Layer 10 of a small transformer language model trained on English Wikipedia (19 layers, counted from 0, width 128).
A neuron's activation on a vector x is SiLU(gate . x) times (in . x), where the dot is the dot product.
The model reads these tokens: "e" "k" " is" " the" " " "son" " of" " former" " N" "H" "L" " player" " Ja" "ro" "s" "la" "v" " " "Š" "pa" "č" "e"

The vector x that enters this layer's MLP at each token. A number n stands for n times 0.035.
0 "e": -12 21 22 15 -23 3 15 9 26 14 2 -3 -17 1 13 24 -15 -5 7 -8 21 35 1 -5 -3 15 -17 9 20 -5 -5 1 23 4 45 58 -35 1 28 -6 19 -23 -27 -33 -49 -43 -3 14 4 29 -19 -26 -21 -23 -12 -23 -23 -15 10 2 -1 4 -20 -34 52 -5 0 18 -11 9 16 -19 -45 60 41 -30 6 33 -44 23 -22 -7 -16 21 20 12 -23 2 5 26 -34 -36 21 -5 3 -81 3 -21 -61 -46 -22 -9 15 -1 21 -7 31 -32 -54 -36 1 -7 -38 17 45 9 -37 0 8 -9 -20 -19 8 -6 -40 -48 29 19
1 "k": -6 13 12 2 -1 33 28 2 12 38 -24 26 0 -21 9 2 -13 30 -23 -8 14 24 -7 14 -16 10 -10 -3 2 -27 -1 -14 -10 21 66 46 -54 21 21 -2 13 39 -25 -14 -12 -50 4 32 -41 7 -61 -33 8 -9 -8 -12 -3 -31 36 -4 9 -31 -28 -40 12 16 -1 -2 15 -31 -19 -60 -33 34 39 -6 6 26 -45 -11 -43 -6 -21 10 18 6 -19 -14 9 46 -25 -10 26 -7 5 -64 -36 -18 -27 -61 -2 10 23 -10 18 3 9 -36 -49 -37 -13 10 -8 38 35 7 -13 0 12 -19 -17 -32 5 6 -29 -26 7 15
2 " is": 11 47 -8 8 -21 -11 -1 -34 25 9 -8 26 -40 -5 -7 10 -4 -5 18 -11 -11 16 4 26 -14 -12 -3 23 1 -11 -4 -13 27 -14 24 -30 -16 0 5 28 -15 14 -16 30 -37 -64 9 -16 11 17 -5 14 -51 -2 -22 -28 -10 -18 -12 -23 32 1 -6 -16 10 49 41 10 16 28 -24 -6 -3 42 39 -35 14 -14 -42 18 -29 6 23 -31 18 24 -54 -28 14 37 -16 3 -38 24 -18 -62 -14 -25 -25 -36 9 9 62 -12 30 -13 -12 -36 -20 -55 -1 -6 -16 8 10 10 21 32 16 1 -44 0 17 -15 -3 -63 -3 24
3 " the": 17 36 1 -13 -21 -13 13 -8 -12 11 -1 3 -18 -5 -1 4 -32 -8 15 -10 3 20 -8 7 -1 21 7 20 7 -2 -23 3 -23 17 8 -20 -7 7 -2 8 -12 -20 -7 8 -48 -38 16 11 10 -4 -10 10 -29 14 -27 -8 -9 -9 4 -14 -4 -19 -1 -61 5 3 49 11 8 12 -10 19 -22 38 34 -59 17 0 -22 -10 -41 -3 12 -46 8 26 -10 -5 -26 4 -29 -18 3 52 -2 -9 -52 -14 -7 -38 -8 38 53 -19 32 -6 15 -59 -39 -43 -14 -44 -56 -4 -6 7 23 26 16 -10 -3 4 1 -8 3 -86 -3 6
4 " ": 1 16 -11 0 -36 1 -21 -7 13 -12 -30 -8 -8 -21 -8 -5 26 4 7 -42 15 1 29 4 21 -10 3 28 -2 21 -41 12 4 23 46 -12 0 -7 6 3 -9 9 -13 -23 -38 -66 -18 3 -13 15 -5 -5 -20 -7 -41 -3 -7 -21 24 -29 20 -8 -6 0 -7 12 19 -31 -7 17 -11 22 -47 47 -17 -36 19 -25 -40 10 -16 0 39 22 11 29 -1 20 -19 -1 10 -22 -22 43 3 -23 17 -29 32 -40 15 2 62 61 61 -26 -8 -44 -22 -8 -47 -55 -6 31 26 20 27 36 9 -9 10 5 9 -44 -15 -36 16 38
5 "son": -25 -23 -36 -3 -1 12 -23 25 31 24 13 -15 -12 -22 38 16 -18 36 -4 -33 55 -1 -17 23 -5 16 10 44 11 11 -13 -11 17 -45 31 -2 -5 14 -24 20 6 -2 1 -7 -29 -18 -4 15 26 16 -7 -29 18 -19 -34 -28 -3 -51 16 -30 -27 -15 51 13 8 48 47 -1 -23 -12 -28 -4 -33 20 -8 -20 -13 -26 -1 -41 -16 -52 -6 34 8 -9 -29 -6 -33 -6 -43 12 1 57 -33 -22 15 -17 42 -33 16 18 43 -13 29 -13 -11 -55 21 17 12 -1 41 37 4 -38 20 26 4 36 -38 39 15 6 -1 -34 -5 55
6 " of": 3 60 16 -44 -15 12 -15 -11 15 2 19 28 -16 18 26 11 -38 -3 6 -20 -11 29 -12 18 4 8 -38 9 -19 4 -56 -35 16 -30 5 31 -31 0 -9 16 25 -1 16 29 -7 -8 21 17 -19 -26 -48 32 -29 -35 -14 -19 5 -20 1 -42 -4 5 17 21 -2 37 43 -17 47 -3 16 15 -15 6 33 -32 -14 -21 -14 1 -12 35 -14 -30 -15 35 0 25 20 -16 -13 -2 -1 38 -9 -10 -10 -21 2 -23 16 2 36 -6 23 -56 -46 -8 34 8 -39 -5 -51 -8 6 -26 9 47 -21 12 -26 24 -18 -9 -46 -74 0 -8
7 " former": -10 26 -13 -24 -9 -11 -30 -6 -1 26 21 36 -23 22 14 2 -30 17 -18 41 43 -12 4 -6 -13 24 -12 15 -2 14 -35 0 36 27 -2 -7 -13 20 -24 -3 7 23 26 0 -43 -57 32 36 -26 -21 -5 13 3 -20 -24 -39 29 -16 21 -28 -16 -41 15 2 2 45 5 -10 22 -15 -8 60 -20 27 45 -33 -22 -5 -28 -7 -26 -8 3 4 0 32 -35 12 -47 13 -20 3 0 27 -12 -24 -39 -28 17 -40 18 2 45 -13 1 -10 6 -43 -27 -10 15 -19 -17 7 23 -13 50 35 -5 13 17 2 1 -6 -28 -71 13 22
8 " N": -41 -21 -7 33 22 -2 -16 11 25 55 3 12 -36 -11 20 -2 -31 3 -23 16 48 21 4 -15 1 7 0 1 15 -5 -25 1 -7 27 25 -13 7 40 -32 -16 44 44 15 -36 -29 -21 -32 22 -29 5 -12 -4 -49 -12 -46 -48 -12 -23 -11 -31 -22 -1 -8 -2 -1 30 10 8 6 -24 -1 5 -15 20 -18 -68 -1 -12 -23 32 -18 4 41 2 21 15 0 39 -30 24 0 38 -28 8 -26 -46 -51 -47 35 -34 33 -3 40 0 1 -5 -18 -47 -13 51 -19 -1 55 -4 39 15 15 49 41 -6 -6 -13 9 -25 -16 -34 23 1
9 "H": -54 -11 3 43 -33 -12 2 9 15 -24 14 21 -15 -6 3 56 -6 -4 6 31 -2 0 10 5 -11 10 -17 16 19 -27 36 4 -17 43 11 64 -16 41 -39 17 7 14 20 -19 6 5 47 27 -15 3 21 -17 -13 -31 -5 6 15 -7 -32 -51 20 4 4 12 23 -25 19 -5 34 -14 16 -3 3 -3 -7 -9 -11 -25 -4 7 -33 -41 27 -2 46 58 -56 32 -12 18 -7 -22 5 -31 14 -62 -35 -35 1 -47 -19 31 5 -10 23 -16 -13 -59 6 19 -41 -32 74 1 6 -8 8 -4 29 -1 -3 -32 11 -54 -37 8 12 34
10 "L": -40 -10 29 -5 -5 -1 -15 2 44 -14 16 17 -32 12 39 -24 17 -4 -10 48 17 -2 27 -3 5 27 -10 19 -5 -34 44 -10 -2 27 -11 13 -23 51 -11 -12 37 -27 -7 -2 -34 -2 34 42 -4 23 21 -4 3 -51 -23 -15 32 -13 -10 -38 32 -38 3 6 18 -49 -8 -16 34 37 -25 -9 13 29 12 -5 -29 19 -47 -6 -13 -33 -23 28 36 16 -36 -16 7 56 0 -16 27 6 42 -65 -14 -28 31 -57 20 2 33 28 7 44 -9 -22 -51 9 -21 -19 -31 13 12 5 -2 -12 10 -43 4 15 19 4 -35 -23 -31 5
11 " player": -26 6 16 -15 -8 6 -3 24 5 47 -8 15 -46 -16 27 1 -54 3 -15 9 37 -1 15 -22 -21 -18 -13 39 7 -8 68 14 70 7 21 38 -35 23 -26 2 2 -6 -18 -6 -14 -42 -12 -12 5 2 -15 -28 27 10 -27 -5 23 -19 4 -28 -6 -46 36 12 6 13 3 15 33 30 -18 -1 -12 50 46 -62 -11 -31 -16 -20 -26 -14 -13 -4 15 25 -33 4 -17 38 -22 3 14 10 1 -27 12 -35 24 -46 -35 -4 29 36 -16 19 5 -22 -49 10 -6 -4 -3 51 31 -1 27 31 11 34 -20 44 -9 15 -20 -46 7 31
12 " Ja": -44 5 3 -11 -6 42 -22 16 -28 5 6 28 -32 3 -15 48 -28 0 32 33 20 5 -14 14 32 -24 -23 -19 28 14 -29 -4 -23 -30 45 -13 -51 1 -40 -19 14 24 18 -19 -49 -36 -15 -15 -7 0 -56 -27 -6 -11 -21 -26 -15 -25 40 -17 -25 -37 -11 8 -20 10 12 3 -2 -19 -75 14 -2 4 -11 -11 40 12 -1 14 -34 -6 -3 -26 -22 -3 14 -26 -29 4 -2 32 -22 6 -34 -28 -10 -16 35 -39 -4 -2 50 -2 12 23 -11 -45 -17 9 -29 -3 -14 -10 37 -10 47 18 93 30 -7 5 -6 -34 -30 -30 23 3
13 "ro": 13 -44 -38 0 8 14 2 9 -32 -44 -22 -2 -22 14 10 -20 -37 64 -16 0 -57 6 -1 25 -6 -10 -17 -13 -3 6 -28 17 28 68 -28 -38 3 21 4 30 24 11 -4 -33 -14 2 8 43 -6 5 -6 -33 -64 45 8 -4 7 -1 9 -26 -27 -40 -15 35 -9 25 24 -23 20 -31 12 -15 20 28 -9 -7 26 -13 -8 14 -19 19 -9 18 -22 39 -59 47 -58 -10 40 38 51 -13 24 -39 42 -17 10 -30 -15 40 10 15 2 -32 -27 -26 -23 52 6 -12 17 0 20 -50 12 3 43 14 -23 17 -34 -12 2 -14 35 39
14 "s": -17 13 -27 -28 -50 10 -34 83 16 -6 -35 -6 -10 21 -32 9 -35 15 1 -13 16 -9 13 5 4 13 -37 6 19 -13 -63 5 46 8 45 -13 -3 6 -1 40 40 -8 -11 -26 -8 13 -18 5 -33 3 -1 33 23 -5 -20 -59 -4 16 8 -40 1 24 2 57 2 29 4 -27 9 -41 51 11 60 -9 9 -28 24 19 -43 1 -43 19 -21 -14 -10 -7 -39 -16 1 23 -42 20 -25 -6 16 -48 -15 -7 9 -45 8 36 -26 -7 -9 -16 3 -22 -15 42 -12 -18 6 0 9 -42 42 25 22 19 -8 45 -76 -30 -15 -10 7 2
15 "la": -13 1 26 3 13 35 -53 -17 2 -6 -10 26 -28 15 16 37 -13 -24 -49 4 6 3 25 28 30 -10 -31 -7 -15 11 -4 12 -10 16 41 29 -27 -13 -5 -1 -19 -23 33 21 -33 6 -1 38 42 -18 -37 -35 -29 -16 30 -49 -22 -45 33 -50 -2 -18 -33 38 4 -5 31 -24 13 4 -40 0 7 -14 13 -2 61 15 -22 22 -4 31 -5 2 -29 -3 2 4 11 -1 -36 42 69 -12 52 -53 4 -13 33 -26 -6 35 -19 -4 25 20 27 -22 -44 27 -3 9 -23 -3 1 -25 42 21 79 28 14 -16 20 -9 -1 -8 1 70
16 "v": -32 -28 13 -1 -31 7 41 24 -27 17 -34 8 -13 -40 -27 -6 -60 -6 -34 46 20 14 9 1 -12 1 -7 -9 2 -2 -18 -37 24 -12 21 13 -41 8 5 24 60 21 11 5 -9 -26 -20 52 34 4 5 -6 38 -6 6 -30 -17 -62 9 -35 -14 -12 -12 -16 -28 27 21 -23 33 -9 -20 -3 10 30 15 -22 -37 0 -58 5 -37 -1 -33 12 -24 42 -33 17 17 38 -18 10 12 7 11 -42 -13 -21 -31 -15 22 25 -10 4 -8 -34 -4 -36 -47 77 -35 6 33 -15 6 -24 0 56 33 35 22 26 -37 13 -29 -24 -5 36
17 " ": -16 24 26 6 -36 23 3 10 1 -2 -50 21 4 -15 23 -15 -25 -23 2 -22 6 16 14 -8 18 -17 -19 10 36 -3 -34 28 32 28 38 18 -9 13 -10 35 -5 13 -4 -23 -44 -50 -7 8 8 16 -2 -8 -11 -10 -25 -34 -34 -33 32 -65 22 -12 -1 22 -8 21 9 -55 24 16 -14 20 4 24 39 -13 29 -15 -44 7 -18 7 8 17 -12 4 -9 22 -22 10 -27 16 -22 0 16 -44 9 -35 23 -46 3 -24 13 68 37 5 -9 -33 -18 -8 -60 -30 9 -7 18 15 19 49 -2 -31 -38 19 -13 -20 -35 -34 18 46
18 "Š": -47 6 -23 12 -18 1 -7 31 -5 29 -16 19 -14 11 32 -17 1 6 15 5 30 17 12 14 -19 27 -7 -13 46 -19 -24 11 -12 13 39 -16 -17 12 1 -1 29 5 23 -43 -31 -15 -14 -31 -8 17 -22 1 -9 18 -30 -42 -19 -52 31 -36 -22 18 3 9 -1 5 17 -46 15 -62 -12 0 18 -22 6 -16 37 0 -44 11 -50 26 20 -30 21 -10 -8 -3 -30 4 37 48 18 -8 -31 -65 -14 -8 34 -64 20 -4 29 -1 24 26 -1 -49 -9 -26 -25 1 9 -10 43 8 34 9 61 18 -15 -15 15 -31 -39 -11 10 26
19 "pa": -22 1 -6 -32 17 -45 -29 -38 7 -10 1 -8 -2 24 -44 1 -22 -15 -29 12 -53 3 -17 38 8 20 -35 -9 16 0 -5 -2 -24 55 16 16 -24 -16 -27 2 51 4 45 -15 -40 -14 -3 46 -7 -21 -8 -25 -42 14 12 -8 -51 -18 -16 -51 -16 -27 -4 19 -20 5 -4 -8 25 -19 4 -19 14 47 -7 -4 40 -15 -27 34 -35 -14 26 5 -31 67 -42 -54 -26 -25 1 46 40 -36 -25 -33 -13 -28 30 -40 -9 30 -3 38 3 -6 13 -52 -22 53 -19 17 16 -8 19 -15 24 18 23 21 -4 -13 23 -40 9 -1 38 12
20 "č": -30 -44 -8 0 1 -21 13 41 5 -17 -26 25 -14 -17 38 -3 -18 13 -6 50 2 10 19 -1 -31 -1 -18 -23 54 -21 31 7 -8 45 9 -43 -16 -15 19 40 66 -4 27 -12 -48 -20 15 5 -22 -12 11 -32 5 3 -5 -30 -7 -29 -10 -41 -11 12 -4 -20 -35 11 5 -30 23 -36 20 -13 28 34 3 5 3 10 -85 9 -48 13 -8 17 18 8 -46 -8 -17 9 31 41 29 -36 4 -17 14 8 21 -44 -16 16 -9 5 12 10 6 -45 -39 5 9 36 -15 19 42 1 51 5 24 32 13 24 -46 5 -3 1 21 5
21 "e": -36 -37 41 -12 15 -11 -1 -11 5 -25 -4 32 8 13 6 19 -1 8 -41 42 -30 34 23 41 -2 10 -38 -30 48 7 6 16 -14 12 17 53 -4 -4 30 42 36 7 0 -23 -44 0 -6 44 1 7 4 -46 -33 -28 23 -31 -21 0 10 -24 -32 20 -12 -15 -1 -6 33 -29 28 -6 30 -24 -5 37 51 -25 -16 10 -48 47 -25 -22 -42 41 -18 12 -35 -26 13 13 -26 21 2 -56 0 -50 27 -7 -24 -35 -16 11 -17 3 -3 2 50 -50 -22 28 12 10 -18 -18 38 -20 6 33 -5 -10 11 21 -45 -14 -19 -11 42 30

Each question shows the input weights of one neuron of the MLP. A number n stands for n times 0.0054.

n87 gate: 48 -1 -3 13 -35 -5 4 2 13 -23 25 -60 -17 -2 47 1 -18 52 -9 36 -25 6 -11 11 3 17 -1 -46 9 6 -4 -4 -20 -21 -4 12 -18 -30 14 0 -18 14 -8 25 -13 -15 -9 1 4 32 3 1 -48 1 29 10 27 -13 37 30 -13 -33 2 -21 -10 47 -33 54 -11 1 -16 -21 17 26 4 38 -19 -14 -18 21 22 -25 -32 -15 -19 -6 30 -36 5 16 13 13 -3 -24 37 -11 6 26 -9 16 49 -22 39 38 -9 -9 6 -34 -37 30 -18 -16 12 9 -13 -19 6 -55 15 -28 -18 62 3 -16 -1 3 -13 6
n87 in: 19 -16 -19 25 31 -2 17 3 -4 16 -14 1 -33 -13 3 -13 -18 34 1 -12 -5 -28 3 -17 36 15 40 -26 -9 -17 29 -9 6 -6 -8 11 33 14 2 53 5 -5 -23 -3 -32 -9 53 53 -8 8 9 -18 24 -2 11 -7 -1 -5 28 -5 25 25 -29 19 -5 8 -15 -32 -35 -4 -6 0 -43 -8 24 -11 52 15 -31 9 6 8 5 -52 13 -18 1 -16 -18 -27 12 19 -18 -37 -6 25 31 -24 -8 44 -20 16 36 36 -39 -17 24 50 6 -39 15 44 9 1 26 7 -13 16 8 54 13 -50 -29 3 -21 1 6 1
On which token does it fire most? 13 "ro"

n223 gate: 59 8 -1 11 6 -30 -23 -31 66 -28 12 -29 5 8 -23 -23 20 21 15 29 25 -10 -43 -4 14 4 44 2 -26 8 11 -9 -29 -18 18 -32 -35 -17 -18 6 6 9 1 -24 -14 7 22 -15 -2 13 -35 -25 -26 -12 5 -12 2 41 47 27 10 -17 -25 22 -26 -17 2 19 5 -20 -48 22 54 18 17 17 28 24 -12 -46 21 0 -35 0 44 17 58 20 -54 -5 -25 -8 5 14 5 -26 -5 14 27 35 -30 31 31 13 -31 30 -29 2 6 -11 29 -7 13 25 -24 30 -12 35 -12 73 -31 -13 15 -6 -37 17 31 -5
n223 in: -14 -11 -22 11 15 15 -56 -14 12 -22 0 8 12 41 -5 -37 38 -8 18 -20 -33 -6 -5 27 -6 -20 -6 17 18 -15 10 -1 23 -48 8 10 2 -32 11 -13 35 18 52 65 -3 -5 31 -56 -10 -16 37 12 -14 -9 -7 26 -1 -9 -13 -31 23 -21 -7 -45 3 -19 -1 19 27 40 -10 25 -32 -13 -8 28 24 5 1 -32 -1 26 -1 -20 28 5 67 7 35 -2 -28 7 37 3 -3 -6 -23 -12 -2 8 35 19 32 3 -5 8 -1 6 -6 -44 31 23 22 23 30 -3 16 18 24 -13 -12 33 8 -19 -13 -5 10 30
On which three tokens does it fire most, strongest first? 12 " Ja", 14 "s", 16 "v"

n200 gate: -7 -52 -17 -39 -30 1 1 -6 43 0 -8 17 26 -1 7 19 -13 20 30 15 -13 -7 -8 14 5 1 -18 11 27 55 -16 30 -29 32 -5 14 -36 48 -28 -9 21 -24 -27 17 16 23 -1 -9 -16 -2 12 17 12 31 -13 50 43 -36 18 -8 67 -23 18 3 2 23 -27 91 -32 -16 3 -20 12 -9 -6 -6 -2 36 14 -2 9 33 40 -17 -57 -28 0 -20 -20 19 -1 -9 39 -13 -18 -19 22 -10 -5 31 76 -22 68 6 -44 -15 -28 -26 -16 -9 31 -13 -8 19 -34 16 16 -22 3 -10 -6 -5 27 10 3 46 7 20
n200 in: 37 -27 -22 42 -25 41 -18 1 -10 13 22 42 -34 7 -18 -29 -40 -2 37 18 8 -18 11 -26 15 -28 13 26 -1 -5 -1 32 -5 24 23 17 -15 50 40 -3 10 28 3 26 -8 7 20 21 19 -17 4 -37 27 46 24 47 14 32 14 -13 3 45 20 40 11 -19 7 22 -1 42 -15 -24 42 -24 -7 -22 3 20 27 2 -10 -1 -1 -11 7 32 8 26 48 -31 -6 -7 -32 1 -17 14 -49 -21 17 -2 -2 13 18 -18 3 20 14 -17 -13 -38 -2 -17 -21 19 7 -9 -12 34 13 1 5 15 24 3 -8 6 -19 -37
On which token does it fire most, and how strongly? 20 "č", at about 0.38

n79 gate: 19 -8 6 3 19 13 5 13 -30 21 13 5 -17 1 -17 -25 -32 -30 29 34 12 10 -10 -1 9 5 37 48 24 36 -5 -9 -19 -1 1 11 -14 -48 -18 -28 -16 6 39 13 5 37 18 3 1 7 5 -40 -17 68 -16 -22 21 -12 8 52 22 9 -27 23 8 22 2 20 9 -8 -26 5 2 28 -4 -16 10 -7 3 10 -73 4 25 -22 8 -12 -8 8 23 15 -17 -3 -7 -13 25 57 -25 -11 -16 10 -13 -38 -3 5 -4 -12 -13 3 2 7 -21 16 10 -21 -13 25 23 -19 6 16 3 -20 23 -8 11 38 -18 1
n79 in: -25 11 11 17 -37 -4 -23 -6 -26 -5 -43 -37 6 2 18 -7 -17 1 -18 0 -20 32 -23 7 -22 -10 -47 -10 -4 -1 43 -19 -4 34 0 -14 -28 18 -32 -31 11 -13 -1 28 16 -37 -7 -3 -6 5 -23 17 10 -32 -13 3 -32 -9 -60 -16 10 -12 -53 30 22 -42 1 -47 -14 -29 22 -11 49 10 56 0 -23 35 21 22 41 40 29 -13 8 5 7 -2 -22 -28 -20 -15 -9 -8 -18 12 -8 21 -8 -14 8 0 -38 -18 4 13 16 16 -20 14 6 -40 -9 20 -2 -14 -39 14 27 3 1 64 3 4 -11 7 -19 18
On which three tokens does it fire most, strongest first? 5 "son", 4 " ", 7 " former"

n127 gate: 32 -4 27 -20 20 2 14 22 -11 -2 -2 -6 4 0 -18 -19 35 -17 -13 56 26 9 10 5 -21 5 -14 3 -20 -17 -23 28 26 0 4 -32 60 -30 -32 -29 -1 -17 -16 -20 34 -32 2 -1 -8 39 -37 7 12 -18 -17 -45 -4 -34 32 0 31 -4 10 11 -40 39 5 5 -8 -33 -13 -19 5 27 -35 55 32 11 40 -2 -6 -49 -5 15 15 -21 -8 14 28 -19 -48 29 22 25 31 16 52 14 7 67 -12 -12 34 -32 -20 15 -2 -1 40 12 8 43 -18 -1 -4 -8 -29 29 48 44 -12 3 13 26 -25 23 14 -38
n127 in: -19 22 -30 25 -9 -1 18 -12 -12 -17 -45 13 15 4 7 28 34 25 20 7 16 -9 28 6 -20 22 14 -4 0 31 -19 20 41 -4 71 18 -59 -4 -2 21 21 -19 9 6 10 24 -8 -19 14 -70 88 -23 31 25 12 -6 -9 13 -4 17 -10 -17 18 16 -14 15 -28 -51 -1 31 43 -2 16 10 -32 -21 1 11 -17 -39 13 16 3 -38 6 -31 -2 9 5 15 0 4 -47 -8 -41 1 -5 20 -24 7 -26 6 1 -10 -23 -45 -21 -11 -22 -18 -28 -32 5 -9 11 -27 -42 -12 7 8 14 -26 30 -3 -14 -24 13 14
On which three tokens does it fire most, strongest first? 10 "L", 19 "pa", 8 " N"

n253 gate: 10 -20 16 2 -30 8 18 22 9 34 55 -18 23 25 -1 -1 -28 -12 -5 7 43 1 22 9 22 11 -4 -18 49 13 -36 -2 -36 -16 32 -14 13 -14 -9 13 -41 -9 -2 10 20 -11 2 10 -1 -41 13 22 1 -10 2 -8 10 8 -32 28 1 -35 7 27 1 4 -32 29 27 49 -11 16 2 3 1 -2 -29 11 42 -3 0 27 21 29 2 36 10 -64 -49 -12 -25 32 47 1 37 -68 -20 9 31 18 -26 26 10 21 0 -40 -14 8 18 23 32 62 12 -48 13 -26 -23 -4 -48 1 -45 -4 -28 15 32 -8 -4 -26
n253 in: -60 25 -26 5 -15 9 3 21 22 24 -5 11 -55 -11 9 3 -6 12 -8 -8 31 5 7 4 0 15 6 -20 -41 14 3 30 14 -4 -15 28 6 -9 42 -35 21 18 3 6 -11 8 -13 -4 -40 -22 30 30 33 -36 2 -13 5 -37 -31 -19 -4 -27 23 1 17 18 -20 -1 2 -53 6 28 52 30 -9 22 31 12 20 23 -18 9 -10 -6 5 1 30 -1 -3 -17 -23 28 -43 17 -13 12 21 -18 -34 33 -1 -2 49 16 -9 -5 46 19 -1 -1 32 -75 -31 -13 19 50 -30 -43 -26 54 -11 -12 -10 29 15 -5 -30 -15
On which token does it fire most? 7 " former"

n118 gate: 36 16 -12 -45 -49 -28 24 41 15 -10 47 10 -14 -37 -59 -22 -4 -1 -21 0 27 15 1 14 -19 -10 -22 -18 22 16 31 -20 14 21 -13 -40 12 16 -16 -6 -38 -3 1 -4 32 37 -16 8 -22 1 33 4 -4 17 3 13 10 4 -45 -29 7 19 -3 19 -11 19 -20 -28 21 -16 -7 9 -9 -22 -3 -17 4 27 0 -15 -28 24 31 -39 18 13 27 -36 4 -33 -36 11 15 3 52 -25 2 -35 -18 5 4 -13 25 30 -21 -16 17 19 -9 -7 -18 -30 -11 7 -42 -39 -24 36 -11 0 21 -67 -3 22 0 2 3 -31
n118 in: 13 -4 -10 -13 -14 24 -17 19 15 -21 26 -28 -12 28 -32 1 1 -3 28 -6 -27 34 -19 5 18 -9 -46 50 -16 15 -67 1 -6 -36 -15 9 -25 -19 -9 24 6 7 -30 -29 -20 -2 17 8 -4 12 -23 -25 -34 39 27 -9 -20 26 3 18 -3 -34 -18 -28 59 -18 -7 5 -12 23 -49 14 -39 21 21 -16 8 -26 16 -2 64 4 -15 1 14 -18 39 2 12 -9 10 -4 -1 -24 3 19 -43 -20 20 -17 -10 15 -25 20 7 -9 6 -17 17 2 -21 12 -3 -9 56 -38 -50 -1 35 35 -27 23 27 -33 -2 -4 33 -6
On which token does it fire most, and how strongly? 20 "č", at about 0.8

n162 gate: -18 12 -3 -12 16 34 -14 3 1 7 5 -2 -16 1 -2 7 -30 -3 -17 -32 20 21 -19 -60 -5 -59 25 4 2 13 -23 8 -15 -21 -1 -6 3 -23 18 8 -3 -57 -10 -21 -31 42 -5 -41 12 -3 24 -31 26 21 -44 39 -31 -8 20 37 -4 -11 -49 10 7 10 -32 15 -3 -6 18 81 -14 -18 -48 -12 -1 4 -19 -24 18 16 15 -12 -20 -11 -11 8 -21 -49 -18 11 -10 -7 -1 5 9 -1 -33 22 -44 4 15 33 6 -27 19 -3 -11 1 20 -2 -2 24 -14 -6 -24 32 -7 15 25 15 23 -12 -16 -6 -23 -6
n162 in: -47 -22 14 -8 -16 -43 -26 -10 27 20 8 -6 37 -24 -4 -3 -6 55 13 1 16 10 10 -1 -7 7 31 6 27 17 42 15 -10 -24 -22 -11 -35 2 2 -6 45 -14 -27 26 68 0 12 14 -35 -24 -9 -15 -16 -21 -9 0 -17 -14 41 -20 -54 -31 -1 -3 -11 32 33 -32 -33 -4 -6 -21 25 21 -8 7 28 16 -47 18 10 26 -20 31 -9 -33 15 41 4 -36 -51 -41 -26 -7 27 9 7 4 -9 11 6 -40 -1 -28 42 18 4 -2 14 4 7 4 25 -25 -1 20 4 11 32 -24 -20 -7 15 -4 1 25 -38 -4
On which token does it fire most? 5 "son"

n55 gate: -20 -15 -6 -37 9 4 24 -61 -9 -2 34 -11 24 12 -13 36 -12 43 -2 13 7 -23 21 7 29 45 -22 -31 -14 -12 -8 9 21 25 32 15 12 -48 23 -10 -16 -17 -17 33 1 4 28 -10 15 43 22 -13 -19 -1 23 5 -40 10 -3 -13 -27 -50 -18 -4 -6 -1 16 27 19 9 -3 10 -17 -20 9 22 4 8 7 -11 20 -37 42 -26 -2 13 -6 24 0 26 10 21 47 66 11 -4 -49 40 14 -5 -37 -1 -2 -43 5 10 -51 61 24 3 -24 7 -14 -15 -59 -21 28 -16 22 9 -24 -17 6 -4 -9 12 -26 4
n55 in: -6 -43 -16 16 41 -12 -1 11 39 -20 -3 58 -17 -19 -5 4 24 31 22 -4 14 -11 4 -30 -31 36 -3 21 40 16 24 23 58 3 8 3 12 27 9 -39 11 -69 -3 -13 -14 6 28 7 26 26 -13 -18 -12 30 -2 -20 19 -19 -18 -9 -2 37 -15 -17 -2 28 9 -40 9 -12 8 17 14 10 -25 10 -6 44 2 -16 -48 -1 33 35 9 -25 3 2 -2 15 5 -3 46 13 27 -2 -55 64 44 -3 26 -5 1 27 11 56 12 -17 62 -5 -4 31 0 -1 -40 27 -36 -10 -26 11 -10 18 -14 -11 83 2 -1 7
On which token does it fire most, and how strongly? 16 "v", at about 0.41

n36 gate: 2 -20 31 47 -36 -13 -12 0 -6 -15 -8 3 25 7 -2 -36 37 -34 -10 -9 -17 27 22 19 38 -43 1 0 7 -13 -37 55 39 10 -2 -6 -9 -21 6 17 -5 32 35 -41 28 13 19 -49 -8 -19 -14 16 -34 48 -24 -23 -11 1 28 17 -31 -36 4 -6 54 -8 -25 -7 17 23 34 -5 9 6 -9 3 12 24 14 -43 24 5 22 -11 2 4 -26 -32 13 -23 -41 -13 28 5 26 -33 -12 -16 -42 35 48 -30 14 1 -13 19 20 -29 37 -7 -19 33 -30 41 41 58 47 -1 -34 16 41 -31 22 42 -28 40 37 4
n36 in: -47 0 5 5 41 22 15 -17 -14 38 31 -17 -11 11 20 -6 35 29 35 -12 -35 31 -40 -1 -38 -10 -19 38 5 -43 22 -40 37 -26 -9 32 9 -19 6 -1 2 4 -13 -13 -21 1 13 53 18 -24 -2 -46 -26 18 21 4 31 -8 8 10 23 -7 -22 0 -8 2 16 16 49 -26 -11 -14 -5 50 -5 -34 45 25 -10 38 27 -11 -20 -14 -28 37 23 -5 -24 -5 7 -12 -11 -10 37 26 34 -15 -23 -35 -36 -12 29 -65 20 2 5 2 61 -11 -24 -7 27 -8 -20 -6 15 4 22 55 -63 -7 0 -2 18 18 5 -27
On which token does it fire most, and how strongly? 0 "e", at about 1.1

n60 gate: -18 -13 2 31 -5 43 -8 2 10 27 19 19 0 26 -2 21 -15 -11 -20 -32 -4 4 13 -1 26 17 -2 -2 -25 17 14 4 -5 -7 -33 -5 4 33 37 -16 -18 -32 2 3 -1 20 13 7 -4 4 -14 18 -27 -8 13 28 -19 -2 8 -52 8 -3 -19 -31 -5 14 1 -31 8 13 -16 14 8 1 16 -11 19 -15 -29 25 2 -7 -15 24 -7 -23 -28 -2 -28 -3 -23 -36 -33 -3 -14 -11 -33 -39 -2 22 4 11 -27 -25 14 20 -12 17 -7 0 -27 -15 -4 -35 -9 57 23 29 -9 -21 -15 -24 32 31 -14 -12 6 -25
n60 in: 6 -16 -13 -11 49 -4 18 14 -55 16 -34 13 1 34 -11 6 3 28 -4 -59 41 12 4 6 -24 30 8 24 -13 24 -1 -36 -18 -6 10 -3 1 -5 30 -6 21 -10 -27 33 -6 -24 11 16 44 -19 14 -20 -14 -11 3 26 -3 -19 -17 27 23 24 3 -15 21 -7 19 8 -16 -24 -4 1 18 40 3 11 4 5 -18 14 28 -35 -27 -10 37 -2 -14 3 -11 5 19 2 4 -12 -28 4 -22 21 -9 8 -25 17 19 14 -16 6 -15 15 34 17 -17 -8 -13 -3 -23 18 13 -34 -33 30 -10 21 -44 -19 37 -9 21 -18
On which token does it fire most, and how strongly? 3 " the", at about 0.89